Layer 6 of a small transformer language model trained on English Wikipedia (16 layers, counted from 0, width 128). Numbers have three digits each and are written without spaces.
In attention head 3, each number of a token's query is one row of weights dot the token's vector x. The head spreads its attention over the tokens so far by the softmax of query dot key.

Query weights of the head. A number n stands for (n - 500) times 0.0011.
q0: 362574532244372466353365512547472534409729584539433570433711314623393451595535609636687354712473483438456459298516570290472413291563480443468228649689467581532453450531435701637716468298488630419582527487658421729262611499214426397476632546564630495606599241636568682227348606531403490446428562601563830381475253489441606391332454346574609378646237650560410362415821614372607584471531
q1: 489610641451591402825439574524547430697441435586428578595364495447608624490196516408574251269140455624508565597396430589485655536441221459288549499383645455738307502562299314478434647573397495699772338839508425378446311487512602571298221625528526529390593640597290255558466451543569575707515539556455346667433469569612725656554489408449298566626420714214637481389533492386418563531382
q2: 514491537419700515477734482577545293605536323659573712290402456445591472406383638454372521100490609453393725461662266606318651621382546738466509630483458227490439529600382484667503577439575406573414556459458360685525544607638754441501537363509294367411621827643410490456588562492761530646425305370354397440497646588423527518641529444470488429610484564564515555561274474603491419292542
q3: 365386480351378506627514399421557549437514538437607402438595578497595508509431585609711421436513561613393523642397338668429659352275549516416597427628461493394486545438477334354530534411615426325741681397388741309638460522526719494577557639448504638343512604565558313595472470468570486473427463433503571458584492693437352474646353393665447549598558193537362367504563715354402548729554
q4: 456485478476562563539276608508419659547578649448493658391519513595522407548612509484617662556617449657635453294250473515451532378401506513482291675416290411326496506616508462544416330647674587292455694498503339575369533601595447253570417377425623581598532397607658476542559449474533476381331411429579814525549374337339603271456473576486530627418486489519430417667525503411664705578440
q5: 561600595413617531309588654338633424513459586529489619290377474558433492532412474418567500456439571317475475573490549358433534694378277650547470325474447468586460468385706600707743530650392489541546323474539415569603567541569416630549590352466529382403406552595221540407663540354684484568507740388467290441179646522418471552509432551447487340573687429513514686473538393460571474409383
q6: 638407447460555502789632640547673521447619642429473296579566322591470493503665643536507534574386642364321433343543497702652341562638568570648483389705654721470605416382839691631511505377572288477487456581555575587433424482547655614608417436623433536603318734346510663441460377522361507765561531436543442368466513436375699414446353376458581633467350478423264671503681503603528456364551
q7: 698633342448530390483626628470676298516459404593658325474579433459466644552549681324646468533574558544492411679623389377317482605649445546509363390603491358567267491601421359624587563599301672523524473487556353362205408610551599535465574536580677349515409447365617443441528664395524515536486703749557047385306504448421532714677617299277614611616623542553586598425557502597374275359550
q8: 397262638419602477736527695515500370419326515470322761647435610473480568431352535470389524454407512591449573408611437600670522525668445564345466694578425534453617559352368288456586474453297639625654404524314505705846592664578436657489327545288134458589310330413618565587606385439396549495228318583521417549377466311526430646384352322530548482351444416193441548511616459618442698432432
q9: 618290531454387557828450674667552412579285596438400525646552482449464460572612409542543571378635576520433645234348479727533464565507662551685587652371533311406712424450369436307425482446424490514504549466579652508341740539548487271476553427559589573609390559498666563379430338460266607536539501337491908631595561396290365458703413412479598637339207399670612517417390557678533706352669
q10: 525346644375710545734349436578452460631591677320583492443415417573232517491389423551770468549473456251603424507347377580475436537532637490497498517436434412427640503660462350547394345576503582595622643638520531522279266517566520493575707620637569417658574413526536727414571413464416432484444398430599515516743586542315429406512708623362498537177505551616557556531884485429543334652434
q11: 461660344404207472545413421318461648274603396431581246309591546579457273490435601623257521486752488582540440507609463426564566542083497433475468702664393757371612644451441567678641559459797708345506416399498369506427513562411346528448297305437436398634534306514585499549544488326447644501300430501449596542648542612543373259546652317513383509602734520499410528575770599496388736603391
q12: 538597635623575429458494435412524309507592532786587548519241619468588503425394396694549378450701239285685347473526563483388446385366553656281367609377405486509606468466440362497675633603507600525593225392539622491298403388433464391410542383310631416512473392614515757579595468517459534644465516647615411612338714570475562452504267750290337532369416561481409440557655299405672300297388
q13: 537459315403393765482643573573589631523357633543601577638394517654470410418410384449406555670425412682527278390572607528474393475299616422511521480212426475460667356209447483480429431403714401496579542446491562317362314408484597463557495573609468322490583448577476464595377367450582456529344466552615591432722262579485433275707506319513339706402322495524365593464289623720552534527394
q14: 366489376510611397467588552592628564473647554489432293567382300451294369353266509393494527539384598564814495380786353423631273246373464498542225501482391621493635467524412527615716435459407106830393355559593691545569696313479580382441567405373573430468534552295599384530802499527459309528447611134191340501099666708554394552772373388294377534582668419654546546383188718314530455673702
q15: 424587417464455679589491157585333363552534570524646607520369365314626559339523480413523351318456387333677593510654445736530603492526333524554454301497266433705571598557329545726567685708575611702712358251532532422873320377299590462670648823562260429401441713393485781667388581266549565714585715385549453441537299415601546458471501322586584497526738373553664337295339419283189654380546
q16: 456205692479448494363499576508493407540657569516428603392429595757660463640328701446658490471386683574491502346500690545494463343586624738466302414631513498914385745358221227372595491437441589405714278506396591522348347494618533518422209638334424541463450664621504556431175544508509716678465510499669345588568660718557370435383607571318620633471472542734330650557482350341413310390443
q17: 450421626257800591303517481356529360608464445495287688564500498436377437488415487658472313483436646628491377372651498482350494677452484355262456432325503322584693374534584449378628468590510369542773410409461538354510355221505418288529250625597372385352476464773634576347528631638400496442395536571594394398370652471580500464647331422397298218430533432600553679622613514436434413353377
q18: 361719399369775266303797528513573499614318611605613497449250553429290536235476566592380437354553430449376573498668441629469611502628607775423624346517524534426686399532305537501463624626435618439577320522416750483536615389601223579550816432489433248485639399505500446414587595777404494539574560447884417489495595562411694542583869388489590678521418646527409472527665510567719465530613
q19: 367484474297533483437571575516428427610559528437541522611483656828509607333590575738482696456507573692678517432267538694445656675520673546478401543519617543534411534326543741576648777451502429611501798524554567405290518561466455513353298465487527595538508622473481556634214346316535565614623647367512514285630677646234427678248438738403588592375553528509396553422085580528614424331591
q20: 421430262549611581542673676209650389446322518481465567438471113590466564421508671455517296445502308398582445455109462385164665741445609482380325686251546523118343322447503445362328423531329562668646214489533561439504430398491334663622665548497540492532338292485572555682531549495734423195557609487175534326394355430441372676218489408511500397330659482329480639369643725560382506479520
q21: 345343341478555496451690573585417451615443477953633290351662516387509535480559459287480595255536497281682140567623770493642470349571398615520514770464708416585445558494725316390476572337579519628525593586593493571551385271681390590317509685396546422385237363371546537615295326543459544545470349389377360266868433429357431475424368501371349613493696557827373588273450460556446359411456
q22: 590239557624745547589581505463552439569374550443465223553472393510348563466485647305597657349589563412423689431606440587616511464458686595662383614565593460481458239378318711163621430483514484425545333677576528449397418740182346453554418542604175600253701429462425415405506526439506431401330314646407150395604651616594283662300455615251351579733694670302628355380346212503584585369571
q23: 519647679561503428225667591390506738458665765501678740534503404657558515342745214734452644569450551219454839418557628458612547477616472338286612741656493510342361527282507393502480507449382396420524328462120686243512552423518686288636401437441482693360543540420506445480284340225477415398447586583385523605545631426491640609461530511347461534398410534450409447564508246370346503807283
q24: 547645532532241649958478554447504576035350594440685414562401520610571334575470314515551712468324436361557431577573237433486549444537518525414648481530451634639603593489241435485441419757448546507533795529450733496530606509488465283521330422497518579314354604551669590811250572582756313412486642228528255292548603350512602423468777545619330642301515324560680455608488379456624379345476
q25: 372766698413411655670538592205621537472564362304207493506692349285320660414461579519598797538630682485564480583478569519164736322696866298403542626554397543372718555498327456622471656710446375445405414445708436457512369816505431580627312853294726775517786420362367499492442603857354398407537315369666508587528479626528591522615342613453599848498317571627591606684458396216495364650352
q26: 666262548662442598534690594369428309431198424401361547327262333638542535478564519766287655593244612451551359756611408587241715651426444494708600449370393425338459433543576729616281354677733547387624343638521588528412603564525491455513605283395164770338248513612559330584480736269530479314573634713473588623559679323511474411332282405348542659586638723613447605565365433418577414504566
q27: 491334424405747575337384741550427406393341439672721433487676191576485503403530747432442782754601469607717513324517584541385607524628677234477530479377409338662844591432553449567611595436366871318478290478656389383604493286781494523624499418436618309696570685617698342512652413638571209709271345402232439567714560612675752689658789718686437375413333565253591596266552562520523481503666
q28: 140390664421461476469636309338556638339317727672334631333701648390557524283509488492306639602667530782582320512717115534708503489463622574612532342668396522527453708541454688495681616278788260553593456341782306711625593637369672647570504837421653276267497584269262358566449484421490434166435612575518480559539298506439605642392417848463599466385588511584583399417607546320576688379418
q29: 612311375510875562679533489288656804574492244546428377659403454583335423342269584697314528631550547347675521637415575485314463521698405697515534393565625404654754612440630422512795647413398660547560549515363516589517408406461606567381679516373487488539452406451765539290545488582738503639342243466388659532294351448212559369527397345490570293485836380605442388632369407344562553425515
q30: 370322603443530312766486482500666566625476622365550305188321532424127677481433691486528590375591510205523419510574543356652376546725395257342553434404280503660501428568538706497371517720530520540363449807417616442218563674387654584443504622369823567335400640435580836462409325239365457592275697564689530352362557186770455412574747559363514309568432561433344520662232821276510428754257
q31: 611328465124666667414465565700697426355387358329538422494567433392515576273640516607440645723337476513429409483477423487504413460385561510365682545260530542360399322590561473140711442629473232592508445360323699355523465386805782682488547426441538599710536729531364606675312672498347408619670501320417453559678416383313506483551537512297558546595537538512820108434448581353469807573393

Each question shows a short text with each token's key, already scaled and adjusted for position as the last token sees it. A number n stands for (n - 500) times 0.0031.

Then comes the last token's vector x. A number n stands for (n - 500) times 0.0071.

0 "\n": 420639435606652538579554358411371490560391562534711558656352738486441408483512454491439492504561
1 "1": 282456332527667608577570379417371447526420536614726560613225735378530566519461363503413542521683
2 "1": 364310297416657653540662401439432456539349539637715571581203732310548596557475351553461561561731
3 ":": 425408487320624603399595437440477408655357640485722655594233780290480513522494360487454504489662
4 " John": 663436522248522752577721464353292432695350539543649605628266715397493626465417340496430526430740
5 " L": 520689622369384662453611467384327364553330474474644597601296718380356572480598419529452463424659
6 "ander": 576748693456298732454710536278344516646326568513709526560308657243620600386421270495459535493569
7 ";": 387575567574403626401584538333452417652433533588605546556264733365476512529502471478387501503662
x: 661398653445770363585685582545559525560354695539551520404440614461627547573454459367443511353578405650534434569608643408242599579520226595475410644466351642368469417766588569453560679448345231494604645561576558533443585229474418617417495546346456594266430523627495450629563408717490512521557433661530263465557483483347595343386439485535335459594483362546406655490408389349409307380382
Which token does the last token look at most? 5 " L"

0 "ission": 492760443571640508647658358338372496541316540523771568618319748465447543568550368444549548477765
1 " in": 303551390534734556689554387315321392540352610522768615528273788386472473586455390549467583384747
2 " Par": 418368288451625646622643498386312508565274506586764569477361777440423448565506421607467535486686
3 "is": 477374444293471670553680352251431425604348622545585573528274669444428516552449325507464552589689
4 ",": 648396527459602639557604352397398396514335612552666524601232792443433470574480426454372529519635
5 " who": 562583602438522607529590482395487402590405646455689682549211673453460477480522479357415614494584
6 " also": 559636598502369635500622452363482327582400551524568577599212716377376551522544469431475555557609
7 " serv": 360584645509290673515709609354334425545360560621698532584299684375427601566583313542523514543635
x: 555387680537804480662511395564514684640452458502626486449515738425536507535441502450337393452457539477610616565584414385411881415578458559379412652351467534495541448572612709379452448317307319519508481382557695616291303521469313582602512835266558452319341600615505437502415642671350471372373532488415473491594550580318518395314582271414581530602474314655414570392563463527367403429492
Which token does the last token look at most, and with what share of its attention? 5 " who", with about 50%

0 " K": 330577273522648691544568586456338501519278548545614447606294772459471480586468421509475496527660
1 "er": 478514314477693669644549485328353501567259558565755597524331790338467491503388352530337433436548
2 "r": 391417427390529694519616484362326398621377501550584526560314742363396486493469378510493432421641
3 ",": 477354489432633604565539358441374422558367611564646556592265766450434482556493400437353539481613
4 " and": 637480538459530617531593496448401427576430526433557609634301778485483518485531510453396563450597
5 " of": 653581530410482644431648515386336397594441598449644604585281888450498573507445376613380493435690
6 "fer": 512641543466353728423637536315390420588393486550677633589287748380500539578503379556577443515677
7 " the": 423494639509408582398584428369425402628388568459611602559280784512505524510494395483444510525555
x: 601526684496647256674696491555574464625350532442487571511508452545569440566357503507334425478533494444536533670634503245384653641551156449454388669332366412416500365601618590306427477538412130599523528537535431518481398371426321612527446637404531528345421304617555433650528484611609579508409395704522538510559637467514632622458554421386488461623529348542373587304439442431481373449415
Which token does the last token look at most, and with what share of its attention? 7 " the", with about 50%

0 " a": 443563323641646599586515320466420371581412585550562613601321747489476521533420406520426516511535
1 "wards": 355680345510657689596583398309362364648370500562630612577230688316338678437375396530505468487616
2 " ==\n": 391361402480550604536629381505343428605449578542704543617382675525454430553497422414439469549562
3 "W": 668339525404493638525657554424414408507384476488650537639159713472430562459584458505555494563634
4 "inn": 620499425327604706477709569440363437608356508526674637403356637344378477497462415545538442482613
5 "ers": 665552536359459687450656473224380428566379585626651535509312707444401591436466377388545558486622
6 " are": 580590561483444675460613546271421365596361506578556575547179832480432632639529406486363443545630
7 " list": 372568659576339640364536501372419385623362577622733577649248640323433565463561396441478415574610
x: 615538644580852381578683530598449571578443532481740585500673394467561510741243484472342477576561663552716468483573480385329652512558447541613289624465550571577505355558501479414510724364424397531537500370564765372390641286467424590379644531298274479389325616622691555714525499570420596426560435642492497410676665522494521323528432405647465528712524334491264487333430487502275356445396
Which two tokens does the last token look at most, in order? 2 " ==\n", 0 " a"

0 "7": 357769329616685596619665466375386398536338529559665524584289678322431571536484337573408554452716
1 ",": 361589385468668541543555398496367440517313646513639573599251786470418483529453346439351610522679
2 " Pr": 482347355408543609545634555377369510600229542493676495611327844382387537479533421477446515498602
3 "ime": 427392399334515706600751384278317460554410665401664569615293723390519517479508294415545523463663
4 " Minister": 622358415447550727610634483356387435515317500565848624645269764401434593484472356477509549511667
5 " Mal": 603594535393424677478742507284330508611314575449682484573310780423348436566514402555499543396638
6 "c": 429589633455324530387673511336361275536431489630702449531298722400444448429396415450544363558708
7 "ol": 400489699614397559393542535419349457619280563571629662554367660436452479514414421612398576410629
x: 531597506533611476683596509500584479611326395624459700387341382646594475655344592320276314430429533547363635502454500454142664612503449641175505723519411449551413657541420636621574622586517429317508613301532384661659466411536338582503304602283604433390460543654551539538633628595324418531641346749454379496419507483624414613371606441496599523634502389705477465509475401432491335172482
Which token does the last token look at most? 5 " Mal"

0 "ign": 500708392624671560592607365355368544489275500567791522628281728472454452550516341469593539493726
1 "if": 228552387439529537524671355352342403568375583493770510474344682370464463503541268461490538465720
2 "ican": 322318373421570594582678420323346436553391546584720532571401705473436499609385376508557544428773
3 "ce": 516287480344562686506509377388360392624273451598622560555353676433464557480400380500522593428729
4 ".": 740438569415550631537572417400343451552334529535643626564445735488503506496454417425457565472694
5 " Th": 505652604413442579537674596364365451596404564626730506563233670429574538527591464420495547587607
6 "ough": 549504574385361590552608445383410264551294592562637651505161666410474433427475407403437406502689
7 "ts": 354693594505352633411673531290402314560426518685621555513266693437435540462496442476630521442779
x: 531522462415623320618581625693575297576476663499536626302501588405585521654445548374382583468589552467487459518697579499301566538564290520363367724270338471442372507419657729438378617467241338343626614423723631607494458219395511569518637657297461531280492664696596591527519480569434675583433340655462342315472663573481526630396616504554558564707366520611491546536423540487503355577488
Which token does the last token look at most, and with what share of its attention? 6 "ough", with about 50%

0 "-": 414585388492633552568501463437363503508336482496661607602382804469504421575491424433350612499682
1 " The": 476482365527620592624586369465395422572388520534657581554295776520548439539518443439439525578553
2 " P": 524368337327568711506631525443396506455372505527628525656243812376456491513555467446494439567665
3 "y": 492481492317469722564669544362381386515267479589713565508293802441428410585415301637456611419634
4 "ram": 525405533331528700438695366360474484561357493638683577599295675514467541531360348531477542440632
5 "id": 691592585374490680405661392400414581508348456625723595594243794478444488530389450552461498518647
6 " Comp": 420558649388403660509639578361384425509370516555641522555260788383445491499537386375431545465628
7 "lex": 316704629547437635430617513308390424616324422608775634600393740370347502576488428529537514464751
x: 560666550474659307760595616652516567577425585625562575492671619545491435602388592271277564478549570674601513617678654350368688470470335691326451649569195370540563602590487691451512607605441274426565585247619591509520409343200360530436432581434473460281435570610795540551584475749491562405621408580457417527589442465566410509374559405424657457719358356519438481462639419418398402447457
Which two tokens does the last token look at most, in order? 5 "id", 7 "lex"

0 "F": 396661394453646576521539365360393501553368565503728511609387658377502508551511430477575607437609
1 "ight": 344509402498688581496570354361337458541377605499686611591353749406531465525426405418589455520755
2 "ing": 330346391483600606555622398331328458534321481492694585509297718372484464504446446431582628454682
3 "\"": 507319509313545652571537450406314410543369493652660580545331677493406420549405477462467609545702
4 " |\n": 675451489373499677511606444395367446560363493557656540646266672496447422533516472481450486511586
5 "|": 539589605371538653471546381371425345591445516483617642577328835521457472518467420497420517483704
6 " ": 431615679441411567508593488365429436513420408561651489646292732425439369606502392434386553416590
7 "2": 300554674555377556410660479351394456472375394552692590633196721296401542541506292510354628472638
x: 669515706544637371609618462507558367474339729427722542279650404453684618594547684464261382453680360366524424713612556318417709462608328459374462509494356496501504487645485616515469513535327392672466503507547237566366512361442411534426437608480498415222213489695408530607566561575609381439624600588494210422552710734411635466451487302466474484618482595655453621370544395394426342379436
Which token does the last token look at most? 5 "|"

0 "ret": 485713347608648584664617375353379494567307549624730547496277698413450544458480291527552476492669
1 " I": 388441355474565694534641416424377346553413495562483471631316747343458515460523328531365525460634
2 " P": 507359319317558748536656514420396458474363497528570470653281814339474496482581387481515438531696
3 "D": 557277491245515701477679457347410445512315543607716621585372675258503476509441400648576572429769
4 "F": 707456623412450650479583376325427463579312502548721514636330650372508559564557388506542553379618
5 " (": 568702541404476681468585420351445415470382547499685478618281825405521439690555479399339502503737
6 "=": 405647605478440648484665492486466240618412529457653528569404797464447533641546405519510406562680
7 " Public": 363541678485450673489711512287429478649392629494733623650398812383475515589513484539454512498682
x: 717574800498467297693478502691393666693377529746568542537414606472535529633476563397425532437494513566622604680598714446402642500513457560470404852358441394346528539625619633476440325501478484500393458298554414523509500370355327700584457449227507476491444498730603528554493459588462463399804443636331391495657682620402565610361528434312535380601496362646367486375576416538247530458355
Which token does the last token look at most? 7 " Public"

0 "3": 375763348580674612606626399378400396535311539544655518583249695337477545584493361565467581490776
1 "-": 390476375413585658543533481471346461494288467450630594601386785418459435581462410475356664496722
2 "0": 372267408349582655546606449423334428511344514597674599597313617282518464622467306581375591508721
3 "6": 601233449356566711482722474434331477509368517578717631608306607260458537630460331611487484541756
4 "0": 795415563337432715451645400402392417631329535652588558551324640268545488601468322663489536516779
5 "8": 717720618401383707419662458412413381595426512584659517589304638312449581611417377644446532482744
6 "-": 448578664564311560466524491489365410541319462413595593580347764427449442565414416515338691515715
7 "3": 196555669628332525422629591428380383465376495543694551623225599301470493616455305513397570505751
x: 660567620496684370567609466675625408542370757616692545384551620511591558537504649508340211442578408340476463414501566416355772442586257439347394500492390449604486415590587681536482632511393303637546393434586470516478656392397376599517448668415534402186437570659479586541560451570581350337431576603716406269434696569477723657385569261462477436635535496521334735434511387475453398439370
Which token does the last token look at most? 5 "8"

0 " its": 439621348568639579607614372398344430543333547507655555492291758468445433590499505482418630539619
1 " other": 311559324514650667573737449389359403538354532551684507534294664438397473573491450486417423525639
2 " b": 427291371327538679589592580406322455533287552527791550592324659398410507506605450461384494404673
3 "od": 502296457403476640556756424387529459568335530564689452558330817384490425491481389469469482451640
4 "ies": 724320527388449689461684451299413326554302521672607538524328707405376582503513299440481507514727
5 ",": 696566553505553665506575374408415402548352574575648550572232769461429473560483422415340554537639
6 " sh": 448624649509362634599667535353353469564323477638714521576248735517509508572402414563470506525651
7 "ared": 272703661505309732335533520316317482557316653631615697554281719212495567454436413405425406415716
x: 606567629468634422610485440559740495621338518512753618449438489484465232610509443265306431627594598345564570552659509541363622619391286584335278768487474462450482530606484628479446479404329289367638722417565482470290564415493558606507494568442633655375494455699739431447553393560376563415603461716444364373715627552503496480429610371559397578640372412653432588536684311321489368388380
Which token does the last token look at most, and with what share of its attention? 5 ",", with about 50%

0 "erson": 481719407562671520631485387312325525650374520504702633526334744417415577474432443495492520421668
1 ";": 303478430412618579542582461382359447602469563577609548575272768403446450519467498505392544418670
2 " ": 431303318326545595565530526377347451534391441577695463618297701408479426608541344437379585407667
3 "^{": 595371495388452602652621378358390412573352496546693603681291757327403437589630400432461465497791
4 "A": 760618584355410595586596554354387321575315529524652555589261729425498528472504361586502684475722
5 "}": 684578684493367523434614421301400318627343391541698548642363701268423539416501344547523569416671
6 ";": 413693626578423592445640523358411420595461532575632559557280714366437511521389507566346587438694
7 " January": 338551818495360672490766513388315331600375603566653598477351748392450665477476323485454474518800
x: 745432616733837418572483468561367619541422644589470503430421503534493628599445454446306392490584250530697521486648669409212629579586315542616393639351626511505405621656443617412575507462353407513572393371487473534446334412470422642568403631240542431309481456626570538584487652710353476347513394590508419481458720670344539498418610338499578361515360351591182609446680540445312470366506
Which token does the last token look at most? 4 "A"

0 "er": 568626377602707582532559386316294545603336550530621596511362711375506577448466344476455497476637
1 " poss": 387480250521639618646615470261341403541264464560691484594378613334430565541562294584392544299690
2 "ible": 319381417450598700531646476366279426499326496593578620584299734317435516482488389454485496496729
3 " to": 564356423412620617579607467361382372569352494464606562496266795389471520448400383502375555412599
4 " det": 653416551344513708512706474252379609621274420572609601576310716385525467515519346568636490315633
5 "erm": 624610647345432642516665517358435420564341578502683533545192710369453517430561472456535469404638
6 "ine": 574789576438439619410678457338380321574380559521683597557365710375484577510484389509576466512763
7 " h": 368451594573340474506616495415356282601285447531656613520314622460557624581471444509475460468655
x: 584554607581673391678598511618703412512376377388517606477632512555656545440336415494461335320525625610469460582478432368114569537557363563411448677487299540418483454513525574537451527470460113606469572415526642484591350391597260533702569627364525271508398489618443656547439660564428419442606462609556447342410675652419406389533466482376542554567508225614355778502482532312531374497374
Which token does the last token look at most? 5 "erm"

0 "1": 393723299596721566576601388416418442513294476584697540603254665356501560584413358548394606450745
1 "9": 276556312505676638564638344372361435536377588567658594577275632352426589652448402618402614530779
2 "7": 353341358399562696588643454349359332540354554612738528563268606328399619586440410622367485440657
3 "2": 540281438295518719526620436359348443547349501603734562609244700336451639502452325573398604429709
4 ";": 649455606402522665482584485393427416589429576555579566581260772423459502518402488519357596449686
5 " ": 632650700380427621546547531405395428526405459561690468613321684399488462631468416459344571471656
6 "2": 418740728516416569461659518366375438475340439541738536623228637307469620567506313475314654485722
7 "5": 255589716542392602395667480369428442571367492600663588613312655253470523629564343562504571510811
x: 712739723560679445565498554513634418531313652578579580384624540381469634653506569408375449486604470606665489597561568254281572493672221470345355532547262438725563468571578697501541485551313393523544373456694374542458465312373365669483466653366627304290471600623620495520634536526448369271497647544563491379420518569503655572422425370478534339645475569601328599438505413498416458396399
Which token does the last token look at most? 3 "2"

0 " the": 479533400582634548559606376492409416583374564487661581554299785558491453531507430462448527548545
1 " P": 379407269428632676530651525431388492457371500545628512653256798368445511522591465475522439571672
2 "erman": 362448358408600645680694480278460486590246491609716601532280787309503548555425393564403590416682
3 "ent": 520287438449569668489634443363349429577437542539765575533286749403421463470565353474567480505651
4 " De": 667494584292466691495680488461416412486422583494657581579298736390365395505495393595427473504592
5 "leg": 472525573430432719550592441309415532613345601564715620577306783412563449417513448543535464469515
6 "ate": 573679591423358656407592531334444340554329530555731626638289679358443500525495313527539506440689
7 " has": 397540509460354614441609556357490366631375473522586563561261791453410596569567393509492518499508
x: 594339516711722277667726481662601476581335558499493470383600521477501449541363599605427375353556568546624500856646545381370530384588251483417356639474356507536460351696533522433401571495531310455570761569513577489379527321340459568460672540158547548325468563662579458409572455575632555435512313695625430565512520562414571470468564371664424398669474292589314608381378470517590288520524
Which token does the last token look at most? 0 " the"

0 " T": 345560242602655629559630520413369464484305516614665424602377740477471452614433480515486528497684
1 "any": 340588382501625610605700400380411319623293441646630549516319589451437499585460417559609391499724
2 "a": 365405409439623613480657487359412470611349469639685608554321708422330534594438443531484516477598
3 " Ch": 594431470382468668580547566418327447605338475531706543586277769453394616511454496504388446483640
4 "u": 498485620276464680377594584424427420592425628708663620595312749403490546498336422481417536431641
5 "a": 611551559397416666397618549380428471606362496548686633605334756366367534566434343550463535468570
6 " &": 459662563561397611477632533423382384520436455417652561612301764437437504548483537608469579409616
7 " Carl": 312594731546347609433677467444342467599378453602633573561320788405414422557335415458492455385686
x: 627514672595537416628502427471634599524436542477635426318626599414415649550487364260349456581708446696539543609554587455426618655596396557326561659362128489559331530886490602562533529509435330642404532262481434547537481368506318663551344665278545494367403487538674458586455530710428491483521390678518493425599543573486505491331685300278470559540428407583380529366527479376418303343501
Which two tokens does the last token look at most, in order? 1 "any", 2 "a"

0 ",": 486651406511651452553516393514335463526357635530653575591275782497446467519483375440355581487657
1 " and": 361500443462594542552571497467376454552432536430560615634305790514484502468518501454406583453609
2 " ": 424356358361537573552549502369365457493443447556676465608348673474468434603516349403367547456618
3 "2": 596283469318511600516668442353356475467360448549691517612258633357453563569538269458371608488694
4 "0": 630424499296506650543646408377391468580338626543537563609346699345498470625593356540498551526700
5 "2": 685573629415369627477589427360359399559329540562721571589244631294388589540445355542426618459646
6 "5": 490716659459343668475600501371373354601428552602707583644276672320449608524502352606509585429758
7 " award": 313628613540319665452542522312349420598391652645706652628268669371403571566479410558588557489692
x: 508655702538572326598689559692452720593423588535617619588575426527513467506600579510310488470473572439718402496594664409283594620549335454378302655536354444481427426661612518487522611314377339439440541391609679391362416443261434641473671564210560546525405721608653476621539601594569470309608353641411419512606584559502575416332511380608459543690472418585237690375496643343269328454461
Which token does the last token look at most, and with what share of its attention? 1 " and", with about 30%

0 "b": 396559369446594654571546540357365454491257517561691443523350758461464420528512468458415537396681
1 "ass": 367526396478627586512613435287466577531306450562741534545272747417492463433528357529515523429686
2 "y": 331429468433586662548607422345333408519292530587647562521292733480403464554516375495563528465696
3 " in": 533293442413654696660606423301341394561356599547747622524280744406480464595464361549482590363753
4 " Par": 648484471296502696549658523402304511587296504605742570472364760463423447556501388592478543464683
5 "is": 617543652359377631496667421237450419601349608549568583534283668454438519547445321510476552569686
6 ".": 468737590522456634503579414376360438560352515537632640558423731470492515517451422426458509452652
7 " In": 280554578481364592500688490379353345536383616553696634500240791486489487494506410563470658482768
x: 603488703723633299657639524569502582534335584422604605508607505461517565500532508441301499318531339536582420535641629417239537529626308410391421666448383299351462521574699519398456607552576289541521816621621702614392419332483392581463490662369590657417602395752540627571608768584335389550547414702571370424550715549321476569403590486502552413509430513606341677411420515588453337562455
Which token does the last token look at most? 6 "."

0 ":": 414646355487675461503540436445361510601414622486695624582255771380525491548499375453456523413655
1 " Har": 338472329524690641706591528443287475569333539597699580631274691471488470591445414501439525419758
2 "old": 308460313357618698567630331306331490537405577515675536553256646350452583395396316427538518465637
3 " David": 532258400371619676608702426372326481681390505598699568569388739405477516537454398453534448361761
4 " And": 714515567332486668558622596379365522695388484613634498586203767444503479535471391514548457440700
5 "erson": 693478530385500673573644483284423438696380505553740616513322738438444577508432399449527461508657
6 ";": 455674562559433622446595495348433416618480521615582529560304720402463458559470503487399505427640
7 " ": 317521694565396559526565548377408409573423422582689457606344683410485413651549369419395505403633
x: 785407687522680410646650678654563559590391585454731562412536496429629433582543651485365527295590536436641402612577506370312617447521292566483472645383295437619517513688391532540551575607311377583593569499581364523512477272348367407520416678377516400249574542716468494618478647694512484324547500625503423307586718358418487586477557407417347417659462432593386572484384496332325321310320
Which token does the last token look at most? 6 ";"

0 "5": 365790359580702598564617421424395420565316487595696547610262686317451531597485379600450561506776
1 "1": 208511287463663668539624409408402435555323467586702508608251687351490578570419359575410581457747
2 "2": 337282363386598674546630427362380465546305496542695549593265712349480589563424367537412643487766
3 "6": 588225429333543702486648480391395458566305551551653588582274670323458537615529390582451583504772
4 "3": 791454546309430691482655472348422373557319520558669533608234678329461533586476350582436594462779
5 "3": 706712642359386678484650489340422385556314521559681534612226696337458548584478350578440606457784
6 "-": 456593674543317587482537488457377405529281451418619599580362768410451449558430426518354706504716
7 "5": 226577637582355595412601547446405376512353469573709579634292619294455489623501340538415547512765
x: 651591693566671405585657483594628464568348736591628608449595597440534523608454666373386321454575456458559446482446511293297660405593146527369396586503304418671548434604564611517468550558369246587532512312629500500399566294369350623554482636390546427268407551579435533519505422558509334339375574522577464307473696563550688647397550313528507409647477557491320677437502426452403446391405
Which token does the last token look at most, and with what share of its attention? 5 "3", with about 80%

0 "\n": 420639435606652538579554358411371490560391562534711558656352738486441408483512454491439492504561
1 "(": 331459439526609572543556383438363363506444562577716558647288787527444428681510459436472458559793
2 "3": 374277345373597608558686492398408408486375513588743621582184658325479500588575321514432502551776
3 "):": 454375530392623562481605447369490439648356594638677583608275800386492491540557436473477496520693
4 " Har": 653465493305503748636685531441293426594317526607708600641242703458457463542453389494450542450763
5 "old": 690512650310415717466655397287333449562415599509669552570241639335424579406423307430546491491628
6 " David": 519737643403435719492727477356335443696393512596706570587363754398466512533478389445525451374760
7 " And": 302523679576367598489638622401362493718402479599629515602189776437488470528474378504544470441704
x: 725337581518582272632285386571535534650582489497738582468364515497497566642499526390339390290727552699763589540576687485392623450606395460572337572355391411378422322644421537547467621372450152594475539509672725527460369342582324595558518631352547479360528431559456379620689679556473546403548352577468517416568618542401532635288638495483433526618466393621450620446359413498446408382631
Which token does the last token look at most, and with what share of its attention? 0 "\n", with about 40%

0 "man": 560680429574741535605477387333359525553289512571689608548300730466489561475420371471519476451700
1 "\"": 355592327415658606570510396439319422540345492644692588524305708480407394541427450442471595577691
2 " |": 413379441376617578507580476423380403614436613517646552592281763470432499544474420430435517526636
3 " ": 633339457334521601536533483404379447537409439563681457594304722437454422624539373418365535496631
4 " |\n\n": 675465459374498637489612376370356424617450513536626542597362722471460425513524523413436445545602
5 "===": 668680547383483672498609452407368352561387561439663572581350778386483476643539489389512493583716
6 " Best": 519629630460432714412665480409463416594431491509777594614348836518484453509497407492463407486672
7 " C": 281448649604355607428620524471381401612388469543619587552305810431382499553527399491449507627732
x: 563407620669679410747406452623654371614409469512733427428494589558809566498489489383338536416590557763674397504689646473237613551710396432403417689531369475461658477652426531649562522537417390737492426505377577518359346402502226648546449586405528480306510471707530464716469572641438334455588318587505371530541688618481569509481522364298510518615582395492341707499310496436499392412564
Which token does the last token look at most? 6 " Best"